Layer 13 of a small transformer language model trained on English Wikipedia (16 layers, counted from 0, width 128).
In attention head 2, each number of a token's query is one row of weights dot the token's vector x. The head spreads its attention over the tokens so far by the softmax of query dot key.

Query weights of the head. A number n stands for (n - 500) times 0.00075.
q0: 579 533 599 533 652 407 477 488 436 464 671 527 513 519 486 435 501 552 545 463 527 507 484 433 480 484 577 581 477 548 492 438 635 434 494 453 511 550 384 583 585 445 472 530 484 490 592 613 519 599 524 490 443 379 413 421 500 610 568 322 674 432 590 548 617 439 584 539 535 498 487 620 362 447 528 347 382 476 445 477 598 476 449 625 472 519 469 480 512 558 523 453 486 533 475 534 501 501 435 423 569 524 529 578 519 470 546 561 409 496 459 539 382 461 443 471 528 396 474 484 460 444 532 396 433 401 449 416
q1: 527 588 403 473 490 302 623 403 396 267 507 585 662 615 716 704 750 327 428 532 600 380 478 383 481 405 388 359 423 425 384 533 379 672 509 331 467 571 483 608 508 576 608 626 428 643 512 542 573 407 539 368 484 483 788 467 532 481 494 495 454 394 432 452 445 481 715 244 474 408 337 616 525 409 446 474 349 532 441 459 427 538 558 587 451 566 431 369 540 367 622 476 584 537 420 657 513 481 583 554 603 544 412 437 601 573 500 412 609 409 750 552 311 490 529 538 419 561 515 448 463 582 563 790 426 343 421 293
q2: 343 409 429 499 374 585 413 528 494 680 350 353 493 322 396 601 371 528 421 408 520 620 529 701 537 535 455 505 604 620 469 533 532 545 394 510 571 407 603 584 437 584 370 435 535 482 379 399 432 516 417 384 400 429 522 662 522 472 644 571 438 596 413 573 483 487 554 485 408 513 655 360 651 547 468 429 718 495 535 481 576 436 533 470 426 474 363 603 503 349 539 588 465 394 563 387 564 489 522 515 381 566 567 582 342 519 535 486 464 508 354 634 457 490 544 619 501 650 374 606 564 411 412 439 612 518 718 548
q3: 589 391 504 502 507 352 702 570 388 314 491 633 682 512 604 483 803 346 488 513 527 331 493 333 345 604 496 431 388 333 399 371 433 515 358 390 374 636 546 597 475 443 643 633 420 591 599 590 478 396 529 553 685 510 493 464 392 583 355 608 655 541 478 378 376 505 579 438 576 408 301 578 424 396 668 608 444 465 399 546 599 579 569 477 518 522 560 409 589 506 597 369 612 466 463 484 606 622 643 481 656 448 456 498 623 360 520 350 653 416 703 457 472 539 386 393 431 503 617 318 316 669 637 578 400 519 392 321
q4: 601 555 615 511 690 288 612 643 458 294 602 495 641 848 575 508 657 328 572 514 476 393 424 349 541 400 505 316 393 391 605 483 422 474 505 696 499 679 493 479 597 514 618 818 601 660 506 757 519 463 630 533 685 610 428 392 399 504 417 469 448 415 596 416 493 534 405 537 622 272 312 646 437 452 612 601 243 619 432 347 478 531 341 489 574 552 581 444 481 562 414 331 440 475 474 419 298 631 731 498 631 325 460 370 482 534 559 350 373 513 666 461 499 585 400 280 410 377 514 451 260 706 564 588 297 630 313 555
q5: 488 673 487 496 561 505 340 503 586 465 449 487 525 355 541 608 390 639 567 346 549 415 608 617 748 392 408 585 656 507 366 528 706 481 467 393 408 361 513 743 581 450 434 528 446 593 512 383 440 497 278 461 152 671 750 504 535 601 602 490 415 508 465 594 477 412 585 595 412 566 586 574 703 353 276 519 472 492 421 537 652 475 495 616 442 422 420 379 516 673 544 495 306 446 543 626 451 364 488 556 430 520 514 545 417 623 610 613 464 513 453 604 421 559 548 547 387 708 465 591 426 483 659 592 562 473 478 341
q6: 477 459 501 260 357 675 503 658 547 471 562 434 431 739 425 475 551 363 430 583 635 437 228 508 300 603 502 693 521 376 510 327 510 423 300 596 299 575 325 455 477 508 711 337 747 390 396 385 478 226 656 407 532 444 417 474 460 374 539 353 449 667 617 572 386 644 638 574 564 635 667 466 522 543 483 510 563 794 323 297 555 314 736 312 527 459 532 672 446 635 476 569 591 559 459 471 452 604 556 358 476 471 582 422 574 556 790 425 563 510 522 443 566 501 462 436 723 356 469 440 460 613 660 622 441 380 508 438
q7: 711 352 454 549 626 591 445 488 330 622 646 546 441 631 599 497 592 611 511 651 562 533 745 661 458 610 535 555 473 317 467 460 423 500 305 615 544 647 350 460 394 519 788 422 592 465 364 520 607 579 530 519 420 320 610 457 548 444 482 484 517 563 634 284 435 408 552 528 387 514 653 647 432 229 416 370 341 456 595 474 580 619 384 504 617 452 505 575 401 592 591 459 362 674 538 543 501 436 467 450 530 461 594 563 493 427 596 544 490 525 571 656 624 489 312 503 526 402 366 500 484 472 555 430 495 461 351 484
q8: 381 352 701 502 643 444 367 586 700 661 460 547 476 371 522 542 424 460 454 314 495 515 487 431 470 411 398 474 549 467 423 487 599 649 707 505 527 527 522 437 551 360 532 518 392 592 504 631 477 482 505 526 515 526 457 457 561 578 522 513 377 550 443 574 456 431 414 556 551 520 493 523 612 699 540 409 580 422 646 549 390 523 480 359 663 393 449 411 527 369 490 433 419 485 452 469 458 476 506 439 473 362 550 507 466 420 529 535 508 472 453 504 474 528 454 659 466 508 531 528 320 536 500 644 586 426 513 385
q9: 335 604 576 371 443 162 723 752 22 257 678 494 488 811 905 124 823 299 588 483 593 222 200 508 555 453 497 572 291 235 546 292 503 425 536 544 397 515 398 673 457 524 486 910 843 690 520 616 720 278 695 428 667 607 164 506 320 573 450 552 685 357 725 350 535 595 705 471 595 465 341 726 328 179 751 496 356 573 397 326 539 306 588 554 594 457 711 580 641 645 483 292 903 584 479 413 220 668 435 706 437 179 609 638 581 634 817 527 468 771 790 253 359 459 323 326 473 148 648 444 468 796 608 562 262 347 668 423
q10: 566 600 516 581 372 677 364 483 611 546 402 488 512 610 537 323 446 658 190 271 349 566 648 502 577 414 557 571 630 540 402 546 395 483 581 580 413 548 359 521 418 425 510 359 347 488 723 589 586 603 371 627 348 509 560 558 549 557 399 481 296 554 514 609 493 457 505 521 505 475 720 605 399 532 364 611 371 737 592 728 582 368 543 337 530 388 364 360 589 436 546 603 395 357 422 587 608 227 460 507 521 465 577 656 644 374 413 541 543 262 378 470 556 585 481 669 334 728 463 628 584 550 404 510 464 509 495 568
q11: 704 540 377 298 607 653 380 533 567 411 664 413 530 434 723 574 639 426 444 631 366 621 311 457 521 531 556 534 614 614 569 446 608 626 511 677 574 575 449 409 374 440 440 351 370 474 689 534 460 275 365 494 750 619 742 304 504 313 558 641 390 456 362 536 473 463 479 439 521 402 516 525 423 475 689 383 583 653 364 495 451 500 367 391 422 713 720 468 403 492 314 616 539 412 623 464 778 552 760 419 424 511 571 360 648 562 287 421 346 559 512 423 458 475 619 426 560 415 480 545 330 434 578 378 393 420 532 295
q12: 580 468 523 491 524 522 551 538 367 466 346 526 463 427 484 659 643 532 598 598 498 559 504 541 491 488 708 486 450 498 433 457 612 540 314 564 605 691 422 702 534 355 481 285 444 523 599 475 664 641 391 358 470 451 634 583 469 374 570 458 543 489 656 422 513 489 543 181 428 423 538 512 422 617 589 326 523 500 501 358 552 582 496 674 382 588 372 492 549 602 671 529 577 496 467 482 590 543 292 503 403 603 531 293 448 400 480 496 249 603 540 599 500 494 479 478 837 469 717 435 384 429 506 485 442 483 317 509
q13: 321 511 682 258 708 280 665 370 369 550 710 486 707 648 418 468 498 383 616 629 457 431 860 696 513 316 465 434 408 508 541 366 605 335 519 392 640 596 323 566 427 653 449 447 711 295 443 416 594 400 472 623 304 620 461 214 530 551 551 477 632 577 557 722 572 346 742 489 678 702 508 497 543 190 431 291 416 331 525 518 573 594 612 612 356 358 476 365 559 532 501 501 558 470 519 427 340 518 455 516 401 685 560 796 635 600 498 556 580 481 359 516 449 420 535 532 441 463 591 528 470 457 320 550 454 283 297 451
q14: 412 529 103 439 451 525 617 528 596 628 342 432 586 232 681 374 293 432 723 501 468 476 337 497 339 925 476 535 500 755 403 320 610 363 518 524 571 395 504 645 364 408 451 483 446 450 466 511 824 433 386 324 528 618 355 452 274 486 526 424 546 452 828 467 594 900 527 312 470 576 581 425 738 527 416 639 591 583 436 549 521 561 580 498 529 647 517 341 612 299 447 682 379 400 552 506 467 462 413 450 414 662 578 230 586 419 619 352 519 398 386 439 429 490 482 476 709 371 534 595 603 517 595 526 447 668 654 512
q15: 654 432 639 620 590 378 730 430 535 523 510 510 570 411 379 515 538 397 350 350 621 344 633 605 543 547 250 560 615 386 257 357 609 485 639 437 462 388 451 498 573 569 401 529 495 559 670 662 394 535 696 552 492 396 224 363 318 643 452 554 675 537 498 351 447 390 414 456 475 560 514 683 548 574 451 594 591 430 583 486 522 845 516 704 619 546 426 433 328 651 534 372 438 630 404 495 527 434 283 411 360 653 572 694 460 667 418 602 544 702 360 378 539 171 549 732 512 510 620 516 694 336 386 560 616 367 428 503
q16: 552 664 360 517 497 363 705 420 390 263 482 575 660 707 703 529 662 341 604 512 529 281 453 417 522 339 537 392 308 368 514 510 307 442 396 423 493 556 419 618 562 553 529 638 425 634 663 520 444 419 480 464 720 555 618 493 405 521 416 546 570 464 452 470 453 543 618 148 370 386 390 626 531 479 400 493 291 636 305 396 394 540 498 689 419 752 562 257 600 463 490 469 508 551 353 626 520 706 637 598 697 475 275 442 572 513 505 332 585 390 640 421 335 539 494 428 450 682 426 400 389 546 615 726 379 519 303 439
q17: 419 591 543 412 410 543 444 465 477 640 494 394 521 459 374 695 422 422 390 337 550 539 536 542 569 504 517 490 562 589 462 456 566 615 481 559 603 519 447 430 385 645 467 373 504 350 313 489 607 433 432 384 409 489 596 503 531 414 645 537 279 483 390 556 433 477 576 500 465 609 655 473 661 553 469 430 653 488 622 418 489 540 579 422 367 529 367 470 525 446 534 587 580 369 569 391 512 485 438 490 332 580 526 442 330 526 516 528 515 526 595 594 551 474 417 652 450 568 524 570 621 419 509 548 810 455 503 560
q18: 625 386 516 569 574 554 361 618 657 551 548 401 348 453 320 350 377 533 499 465 417 539 450 513 514 552 454 588 471 484 603 550 472 541 679 523 399 538 563 439 509 486 530 425 625 504 503 547 415 475 518 581 448 510 310 476 575 527 495 516 493 525 571 475 564 494 309 717 541 531 549 456 458 507 613 705 556 447 532 566 547 445 449 436 560 398 691 711 430 365 412 523 387 559 583 532 526 384 547 344 516 496 602 598 440 398 559 532 366 462 328 464 496 570 514 454 448 439 480 543 517 466 442 336 500 539 598 574
q19: 484 465 297 520 397 585 508 481 405 596 222 523 544 551 510 559 454 548 374 428 519 607 544 617 540 509 479 489 509 627 644 416 415 506 318 413 467 391 506 418 446 455 220 470 538 275 318 482 530 504 424 375 497 437 658 597 379 519 650 536 480 665 369 473 378 568 587 396 459 519 536 359 601 371 459 366 634 571 453 462 526 432 529 552 300 521 423 514 590 446 491 671 541 484 560 576 590 449 499 580 443 458 449 461 352 546 458 418 490 465 518 559 356 490 634 435 443 715 552 543 622 492 443 488 489 593 533 610
q20: 563 732 553 462 546 455 498 566 491 489 577 517 470 493 633 545 442 523 641 541 612 441 476 519 532 429 530 512 532 595 640 499 447 517 258 502 468 508 380 508 520 482 648 513 515 301 505 499 519 462 533 466 341 486 658 564 445 530 506 439 568 404 605 496 549 624 615 416 364 526 425 636 351 279 482 471 454 500 600 390 523 615 467 586 409 459 435 430 663 313 424 550 432 528 522 735 480 420 447 681 521 379 566 336 519 458 501 653 438 380 447 489 345 517 476 415 529 502 518 611 378 504 548 410 392 385 395 373
q21: 497 550 590 429 331 345 300 410 370 423 500 470 385 490 480 338 434 607 635 546 472 699 376 651 296 463 592 686 476 485 408 591 759 613 543 467 500 423 263 540 453 479 625 418 653 137 608 653 705 446 575 505 436 540 381 342 569 497 580 427 463 522 570 422 520 450 534 526 504 434 551 411 473 436 549 335 335 321 558 526 470 547 407 637 624 202 611 764 480 563 570 437 498 368 605 343 415 573 473 410 489 472 584 701 723 656 548 672 264 610 348 379 602 499 532 511 510 459 426 444 527 703 718 389 570 465 434 639
q22: 656 515 556 431 426 469 514 531 536 417 485 660 498 682 642 397 489 373 527 639 518 541 412 534 463 488 379 463 535 389 643 485 551 424 555 558 307 517 417 498 471 470 782 591 502 678 710 527 693 550 609 586 473 427 429 551 384 518 636 483 315 456 648 357 599 451 533 694 425 542 389 554 463 472 458 533 400 656 503 555 592 325 410 503 683 515 455 544 433 578 336 506 541 511 385 455 422 491 514 506 513 169 395 619 560 337 658 433 361 613 518 381 537 682 376 396 617 405 579 375 378 551 519 608 442 518 543 690
q23: 607 282 519 660 725 316 546 427 501 442 566 532 529 599 596 580 449 306 430 435 250 403 509 399 694 593 513 382 406 469 319 430 537 600 672 596 459 551 582 416 553 535 543 631 426 605 653 627 625 456 415 547 615 615 469 595 448 825 623 492 523 290 455 355 352 526 273 462 535 472 471 669 625 366 548 404 590 368 488 405 506 563 646 397 674 520 403 440 544 368 391 533 680 591 554 504 500 583 535 488 715 494 362 573 458 371 640 436 360 430 736 316 411 611 390 530 424 729 590 607 350 757 416 530 573 456 304 269
q24: 532 750 482 421 597 288 513 796 412 54 455 696 676 720 680 445 662 425 856 546 527 206 260 338 521 342 669 380 339 129 563 381 707 323 495 359 407 671 414 608 649 360 750 642 498 825 820 507 598 317 720 289 731 565 497 554 458 602 381 416 697 172 437 335 493 492 571 246 606 356 141 707 160 328 423 613 326 727 283 280 665 594 432 635 481 562 749 309 722 552 439 462 631 509 359 628 486 577 625 724 856 362 225 512 741 310 561 301 447 478 595 394 300 633 531 556 261 606 680 521 230 691 642 798 470 482 372 488
q25: 540 620 577 382 764 336 361 551 485 496 493 567 547 682 632 513 588 452 564 460 595 350 509 383 356 408 347 574 301 403 475 518 480 527 508 460 600 720 267 485 466 489 615 556 450 518 489 625 687 346 620 518 500 576 547 429 375 603 420 465 487 455 468 517 390 420 593 456 478 375 178 732 521 447 341 543 381 483 565 472 551 600 415 573 690 531 592 242 743 359 532 494 439 401 453 493 467 458 423 335 503 378 696 548 649 579 556 547 377 330 413 513 472 563 363 724 432 576 535 574 367 613 693 660 514 287 391 426
q26: 585 269 412 508 388 322 464 602 550 377 696 547 613 546 649 714 481 581 250 432 667 628 485 468 354 467 447 576 177 559 436 487 336 593 332 633 289 489 564 473 586 443 853 580 376 471 439 619 549 460 547 370 491 269 719 623 346 462 427 342 523 565 648 451 485 682 521 378 419 244 493 628 573 450 334 523 578 674 571 418 476 543 672 522 556 384 605 670 537 572 600 405 416 610 629 518 353 532 598 419 408 573 450 228 530 326 607 329 651 504 730 460 367 658 408 303 511 477 391 437 341 584 812 532 474 568 377 419
q27: 404 471 582 434 467 637 456 661 615 459 580 557 424 403 659 425 457 401 604 268 395 667 499 494 474 759 224 625 311 590 464 490 680 505 656 273 547 612 667 589 415 372 549 510 387 471 625 423 709 365 711 231 587 468 377 509 509 618 784 495 461 323 496 372 415 707 487 481 300 426 464 577 340 620 628 305 596 682 452 560 434 368 634 304 449 571 401 627 525 260 329 609 611 513 580 369 529 620 398 491 439 758 788 574 547 313 565 385 459 647 559 436 615 697 408 332 530 437 506 542 346 595 541 469 389 378 467 564
q28: 345 505 592 594 526 383 456 672 417 391 707 423 870 326 485 640 660 310 655 484 562 523 477 333 606 507 499 496 626 576 314 376 484 585 625 454 707 587 585 361 257 473 433 423 445 742 486 473 558 199 418 439 539 491 339 580 532 498 567 371 519 619 541 550 442 470 365 403 594 428 636 613 549 537 492 411 543 545 263 465 358 432 496 264 521 770 522 364 548 490 488 441 451 358 481 562 548 624 554 507 632 685 439 344 433 564 554 336 559 519 622 526 424 416 451 704 552 294 377 417 435 679 456 555 529 701 378 476
q29: 573 493 483 489 534 492 271 614 321 679 393 633 471 396 492 648 584 405 379 495 542 580 462 486 532 366 438 385 579 557 657 399 528 592 498 384 629 518 452 427 689 543 542 441 552 627 700 317 398 290 600 395 467 354 406 462 505 524 588 433 420 499 324 544 437 568 577 766 463 381 353 504 401 707 539 396 413 433 446 395 572 574 529 537 570 402 532 612 708 576 623 579 470 670 494 531 540 379 452 489 439 50 789 480 563 456 506 405 538 553 461 385 550 548 498 509 545 448 481 586 279 512 437 330 510 329 522 553
q30: 597 482 491 507 582 556 603 405 446 614 401 587 409 338 623 434 581 428 581 586 523 669 434 415 458 474 400 377 383 557 577 553 339 646 565 535 346 561 437 418 425 809 570 507 491 543 576 554 513 441 394 356 513 338 562 280 636 485 463 363 624 577 457 435 480 467 453 484 554 563 402 466 418 541 542 367 420 385 538 452 569 445 467 459 566 463 388 469 486 371 535 538 548 626 506 363 784 256 515 442 576 628 524 644 662 472 559 646 720 491 603 539 532 595 613 819 556 649 673 450 308 359 481 433 505 408 383 447
q31: 481 567 562 390 582 650 433 319 425 576 371 497 455 660 317 356 534 505 383 590 628 338 411 492 787 361 570 459 496 587 412 354 575 550 440 570 487 432 360 413 379 691 408 422 730 403 426 514 499 582 488 487 532 653 297 617 528 624 369 539 577 495 646 464 496 489 687 605 485 353 309 502 561 328 510 659 420 433 478 432 724 583 663 443 437 459 544 628 397 579 319 563 597 384 701 367 290 424 449 445 576 429 620 410 588 646 458 535 494 554 431 516 604 270 699 530 606 603 595 426 399 368 589 528 294 672 536 500

Each question shows a short text with each token's key, already scaled and adjusted for position as the last token sees it. A number n stands for (n - 500) times 0.0038.

Then comes the last token's vector x. A number n stands for (n - 500) times 0.013.

0 "===": 656 600 539 482 474 546 361 387 219 525 381 503 571 473 442 526 573 559 416 612 565 498 519 455 506 659 542 495 531 468 548 448
1 "\n": 533 556 557 476 477 536 388 376 249 503 457 502 624 426 489 526 657 575 435 605 583 457 526 467 477 671 529 501 557 464 524 459
2 "On": 299 450 638 397 431 585 348 342 131 515 455 502 552 512 379 559 654 667 491 618 542 497 477 478 555 770 524 436 569 375 535 426
3 " 7": 226 411 638 431 395 494 315 354 156 565 483 510 501 565 507 558 362 583 493 595 584 429 452 509 517 868 543 496 586 369 557 473
4 " August": 440 327 626 410 424 534 436 291 108 537 445 570 523 509 430 561 208 497 520 624 523 482 468 471 535 829 555 409 616 458 560 475
5 " 2025": 698 357 602 352 406 566 381 362 158 555 359 567 575 487 416 556 303 500 572 572 473 501 452 500 499 880 558 440 575 402 586 484
x: 528 508 605 516 485 291 588 450 492 495 490 384 573 455 441 648 521 594 338 550 522 409 649 582 551 571 435 437 450 656 351 420 408 575 485 425 502 418 455 535 646 461 447 443 438 449 438 461 442 547 424 645 357 505 492 591 421 593 440 489 459 569 490 439 422 459 474 553 504 534 560 636 542 486 451 418 573 366 506 557 481 494 641 534 479 459 485 500 479 534 408 475 413 539 577 619 561 440 569 543 518 522 489 573 407 362 421 580 564 406 440 531 500 618 532 553 300 673 540 505 637 449 556 563 493 457 516 554
Which token does the last token look at most? 2 "On"

0 " following": 614 640 523 431 434 572 372 390 236 507 443 465 565 481 465 555 563 491 416 610 520 443 481 470 493 651 521 454 569 427 566 461
1 " a": 511 575 645 364 441 554 396 412 209 559 439 525 506 526 404 587 703 580 421 592 530 494 526 516 519 765 452 521 594 474 546 484
2 "cc": 304 476 582 465 480 431 384 371 222 526 434 525 624 494 466 561 604 588 481 555 608 521 499 488 497 740 524 496 566 490 608 424
3 "us": 283 379 594 447 437 492 391 348 191 548 413 497 559 561 441 544 402 594 535 546 515 482 499 471 506 766 522 539 479 366 602 437
4 "ations": 486 398 627 349 426 576 378 353 214 550 414 544 561 531 417 578 265 613 537 554 472 530 435 501 513 823 526 499 594 350 571 421
5 ":": 623 381 593 378 431 595 396 431 240 527 395 528 603 491 473 614 368 562 533 560 518 524 455 438 493 716 530 509 600 448 557 430
x: 662 406 489 543 542 515 509 539 525 568 530 567 666 444 393 530 470 514 430 581 472 564 836 797 437 526 434 491 600 729 489 447 426 498 490 524 424 475 432 485 548 527 562 481 534 423 499 519 519 494 407 532 538 456 553 506 454 568 470 549 505 534 452 458 573 517 544 520 455 550 531 520 473 492 435 489 547 552 444 550 409 545 387 541 528 494 519 441 485 422 527 471 459 523 248 625 444 493 452 458 525 521 492 428 474 291 512 513 483 370 430 535 449 518 569 593 385 591 456 413 491 443 414 423 423 564 444 499
Which two tokens does the last token look at most, in order? 0 " following", 5 ":"

0 "\n": 632 607 533 494 492 545 380 377 265 509 453 494 613 434 491 516 551 522 429 613 581 461 529 453 478 647 538 485 554 464 521 465
1 "On": 515 541 623 424 442 570 359 364 155 511 454 499 540 518 381 546 740 657 456 623 542 487 485 486 561 748 524 439 581 370 531 411
2 " 28": 251 464 617 458 417 500 368 371 180 556 476 526 506 554 523 546 653 614 434 601 589 470 462 507 534 862 540 467 592 383 537 477
3 " June": 273 388 597 449 449 532 438 357 194 522 439 589 511 511 439 542 395 570 467 585 525 484 469 481 542 788 520 403 616 470 543 496
4 " 2019": 449 399 594 374 414 568 378 373 203 540 382 545 555 502 437 548 275 578 516 614 467 492 467 482 512 834 534 416 555 431 571 478
5 ",": 595 380 615 386 405 588 424 388 274 551 394 493 528 524 476 569 364 543 530 568 495 534 467 474 479 717 506 435 536 440 550 394
x: 562 376 450 474 548 419 495 485 488 533 492 423 606 357 471 601 452 624 440 399 403 566 815 595 505 540 520 451 504 664 501 482 487 563 440 471 373 495 506 523 661 468 573 549 368 421 557 560 558 522 476 674 481 553 536 469 516 451 430 562 576 468 545 418 470 419 466 595 488 537 473 637 487 602 407 508 557 446 524 461 520 338 438 544 486 483 503 435 414 514 346 517 343 426 371 596 493 495 531 451 552 475 338 494 495 553 484 561 500 320 499 555 487 619 585 564 371 615 454 537 523 522 482 554 534 484 489 535
Which token does the last token look at most? 1 "On"

0 " E": 678 603 557 457 462 514 409 384 178 531 434 541 551 460 499 563 600 577 406 612 506 436 531 458 510 668 540 521 556 411 556 423
1 "ur": 532 506 605 464 463 500 432 417 240 529 500 524 498 474 412 520 701 581 489 600 592 487 433 452 535 723 549 473 505 393 531 432
2 "op": 306 457 597 476 477 454 438 435 293 532 447 501 546 501 421 527 609 581 505 573 573 525 526 447 526 739 622 487 533 456 531 416
3 "e": 229 408 613 416 442 554 401 394 139 570 480 558 501 505 392 536 354 590 520 623 511 499 435 498 528 806 601 503 608 412 584 443
4 " |": 445 398 621 398 442 555 387 349 163 539 413 533 572 473 471 551 279 580 496 621 586 494 445 465 481 725 532 492 579 469 557 425
5 " ": 655 459 523 460 496 413 427 414 231 538 437 533 529 418 466 567 367 399 561 549 566 495 473 485 492 686 570 528 556 449 543 453
x: 614 476 496 655 465 557 475 451 584 544 466 430 506 394 485 426 477 659 466 530 486 501 484 577 523 453 483 486 473 488 448 521 506 645 561 535 449 499 492 476 504 516 525 397 387 440 469 437 379 648 467 422 617 372 491 834 463 525 446 554 450 546 479 429 533 365 475 347 491 515 622 507 470 572 546 547 556 480 528 542 520 660 382 474 510 607 614 533 478 462 500 415 576 495 805 439 453 465 450 504 468 534 465 486 473 531 475 459 445 590 329 546 581 508 486 614 426 548 492 471 502 461 386 395 497 420 497 441
Which token does the last token look at most, and with what share of its attention? 4 " |", with about 80%

0 " by": 639 633 529 428 442 570 379 390 193 530 424 484 577 494 456 560 575 525 399 632 521 462 505 444 508 673 525 468 567 460 550 452
1 " A": 515 503 646 400 448 529 387 399 170 560 495 564 487 500 439 608 734 621 432 634 537 490 532 531 526 743 525 551 594 425 511 417
2 "Z": 295 443 704 443 424 506 364 335 123 545 426 562 538 534 459 543 654 619 437 619 561 434 463 499 514 784 615 584 552 396 512 368
3 " in": 238 357 640 351 418 551 459 403 24 597 460 530 508 541 419 533 387 591 530 583 578 496 456 437 524 786 557 453 647 353 544 450
4 " the": 450 387 643 368 405 561 439 374 236 569 438 479 523 509 443 579 283 561 539 533 498 472 506 450 522 780 490 549 564 488 603 413
5 " Ne": 694 406 598 395 453 455 395 330 119 545 497 558 513 445 462 542 343 395 625 576 483 442 486 486 521 741 486 531 555 423 542 446
x: 461 382 476 443 404 507 394 527 506 507 591 412 423 472 562 553 498 583 470 553 572 672 350 523 578 614 530 577 410 543 531 459 457 488 443 534 446 484 626 549 595 465 423 471 321 526 532 462 480 479 569 510 576 416 507 611 564 602 479 411 446 520 456 636 415 515 563 447 533 506 534 591 400 470 439 527 510 557 470 675 487 442 696 550 446 513 423 513 607 467 611 615 403 540 636 390 386 516 502 401 496 497 635 441 438 208 509 630 521 504 465 510 428 547 502 451 485 486 405 523 494 426 573 355 459 546 444 558
Which token does the last token look at most, and with what share of its attention? 5 " Ne", with about 50%

0 "s": 649 621 551 431 445 527 377 394 196 530 440 540 546 442 438 553 607 513 403 602 525 444 490 468 491 690 523 517 560 442 605 432
1 "ide": 506 572 594 426 449 556 406 424 216 558 447 554 574 471 440 518 724 584 421 599 509 479 472 472 510 742 539 519 542 458 602 406
2 " Mar": 277 394 628 461 468 472 444 380 163 563 434 537 477 500 456 520 651 638 462 628 552 487 461 437 559 764 558 444 564 435 601 375
3 "b": 211 382 667 482 453 475 379 342 147 555 395 568 510 548 417 601 382 583 527 621 560 490 506 455 519 819 594 470 558 422 557 381
4 "el": 465 396 589 416 463 564 445 380 232 536 423 595 490 552 407 502 247 529 535 603 610 517 438 489 518 822 589 487 591 401 519 453
5 "la": 732 411 611 402 480 517 448 362 163 549 378 576 465 549 425 545 299 449 587 587 548 499 447 503 496 890 622 523 605 418 596 430
x: 567 568 529 458 423 483 421 353 540 636 439 518 446 362 420 501 506 523 590 478 500 397 771 554 604 477 446 522 557 709 366 538 435 528 511 542 623 444 668 555 506 501 512 542 367 519 473 393 482 468 516 576 519 551 538 485 510 493 534 452 505 525 376 395 407 513 520 440 394 561 440 552 476 420 551 454 607 487 445 531 324 565 572 506 467 440 631 561 487 533 406 621 557 497 547 528 517 477 537 524 550 543 586 436 496 239 460 501 489 582 356 483 481 497 477 294 528 557 482 517 445 505 461 505 562 462 632 535
Which two tokens does the last token look at most, in order? 3 "b", 4 "el"

0 "b": 654 587 546 474 496 507 361 429 224 529 444 520 551 468 460 549 612 543 433 579 538 468 499 439 492 674 553 497 538 450 602 442
1 "s": 477 543 583 441 454 513 347 374 153 566 400 576 517 464 415 564 755 611 456 585 536 493 470 489 497 741 523 536 571 442 631 439
2 "er": 288 427 632 457 478 476 428 404 224 554 444 497 563 485 400 501 627 599 504 575 500 447 492 465 513 736 562 522 524 377 632 415
3 "va": 310 384 592 465 491 500 440 455 215 532 388 561 576 503 450 510 390 537 533 591 503 467 523 447 540 718 597 525 517 401 605 447
4 "tor": 462 385 585 386 484 480 396 391 263 508 390 533 561 494 387 532 252 536 555 599 562 491 492 456 538 831 576 505 591 415 545 452
5 "y": 678 384 613 344 473 527 440 397 202 539 393 555 551 492 434 527 361 535 574 559 483 464 426 483 506 814 566 540 610 433 562 450
x: 528 548 483 569 508 514 541 517 484 521 502 517 536 412 555 444 543 555 557 559 581 344 742 602 512 526 519 445 564 895 412 467 456 547 455 463 533 499 618 423 507 426 488 535 473 424 477 406 436 443 342 520 495 563 586 578 384 526 491 480 465 547 467 586 540 577 563 393 439 517 572 525 535 545 372 419 541 484 543 538 429 482 546 475 593 483 453 314 549 553 567 522 471 476 528 583 500 461 453 534 439 487 612 546 469 229 505 560 528 360 372 454 499 401 475 417 567 524 482 511 571 445 502 483 452 506 430 459
Which two tokens does the last token look at most, in order? 0 "b", 1 "s"

0 "s": 649 621 551 431 445 527 377 394 196 530 440 540 546 442 438 553 607 513 403 602 525 444 490 468 491 690 523 517 560 442 605 432
1 " were": 504 640 614 392 417 571 364 376 174 561 395 477 536 521 442 608 719 592 371 666 514 431 470 499 502 729 529 555 638 379 591 387
2 " de": 288 412 641 414 523 483 385 377 128 575 439 503 527 496 421 531 621 613 511 627 515 499 528 450 516 741 545 489 588 442 541 440
3 "ta": 326 405 595 413 420 539 428 362 217 539 376 518 543 496 429 581 395 593 552 539 445 513 527 505 543 683 484 495 524 358 598 502
4 "in": 478 387 604 410 457 582 461 486 305 570 445 551 563 540 439 549 314 525 569 466 482 499 448 527 503 722 521 546 552 340 548 477
5 "ed": 651 387 577 356 457 597 485 421 290 585 430 504 555 520 471 584 385 567 594 546 464 490 454 538 483 790 548 489 598 380 539 485
x: 536 489 406 383 527 507 504 463 503 460 541 479 525 512 478 560 556 664 549 510 571 412 647 767 433 390 493 492 512 674 468 401 383 677 421 470 492 443 456 455 588 334 465 446 387 405 464 483 427 416 498 479 429 606 617 526 483 454 630 592 454 551 475 581 526 570 628 447 484 566 507 523 652 524 358 490 466 471 415 543 453 529 508 415 410 487 538 453 502 620 516 609 516 374 454 585 613 461 516 550 467 492 568 442 469 587 480 556 474 320 415 555 463 529 564 597 512 541 451 476 523 442 437 630 429 349 424 525
Which token does the last token look at most? 1 " were"

0 "ry": 675 601 551 471 483 517 405 372 205 531 428 550 539 470 457 518 611 530 400 632 536 452 468 486 486 733 555 533 551 416 587 420
1 "o": 510 543 604 446 489 511 418 366 181 548 407 591 540 467 452 508 777 602 432 625 565 488 466 493 491 824 617 518 571 408 596 438
2 "gen": 261 499 611 437 454 536 380 398 189 544 419 559 527 453 437 556 641 616 482 586 548 463 442 452 519 848 595 511 591 448 570 433
3 "ic": 250 456 627 371 421 517 375 407 175 570 490 554 532 489 428 533 395 606 540 605 538 506 493 459 501 803 562 486 560 403 599 392
4 " co": 477 330 599 416 491 479 462 364 122 575 412 529 590 397 448 542 208 427 590 564 501 493 545 490 532 764 527 499 574 437 532 440
5 "ol": 668 382 610 421 423 551 426 423 226 575 410 472 521 494 439 560 334 445 643 531 547 440 534 481 496 734 521 485 554 345 525 395
x: 377 543 453 497 562 634 487 470 518 519 537 523 538 471 441 519 488 494 474 454 460 566 518 596 385 474 397 449 496 610 403 517 374 428 543 605 433 489 436 426 597 423 547 409 547 627 498 517 530 422 600 400 464 537 499 575 579 416 509 461 604 569 521 506 554 754 557 637 518 544 518 575 580 542 348 368 523 416 556 414 487 625 470 420 470 652 357 596 358 456 531 531 578 380 553 556 442 640 589 510 411 571 519 442 400 485 387 465 624 492 317 484 561 462 547 419 549 455 336 453 528 405 497 536 489 594 509 496
Which two tokens does the last token look at most, in order? 3 "ic", 4 " co"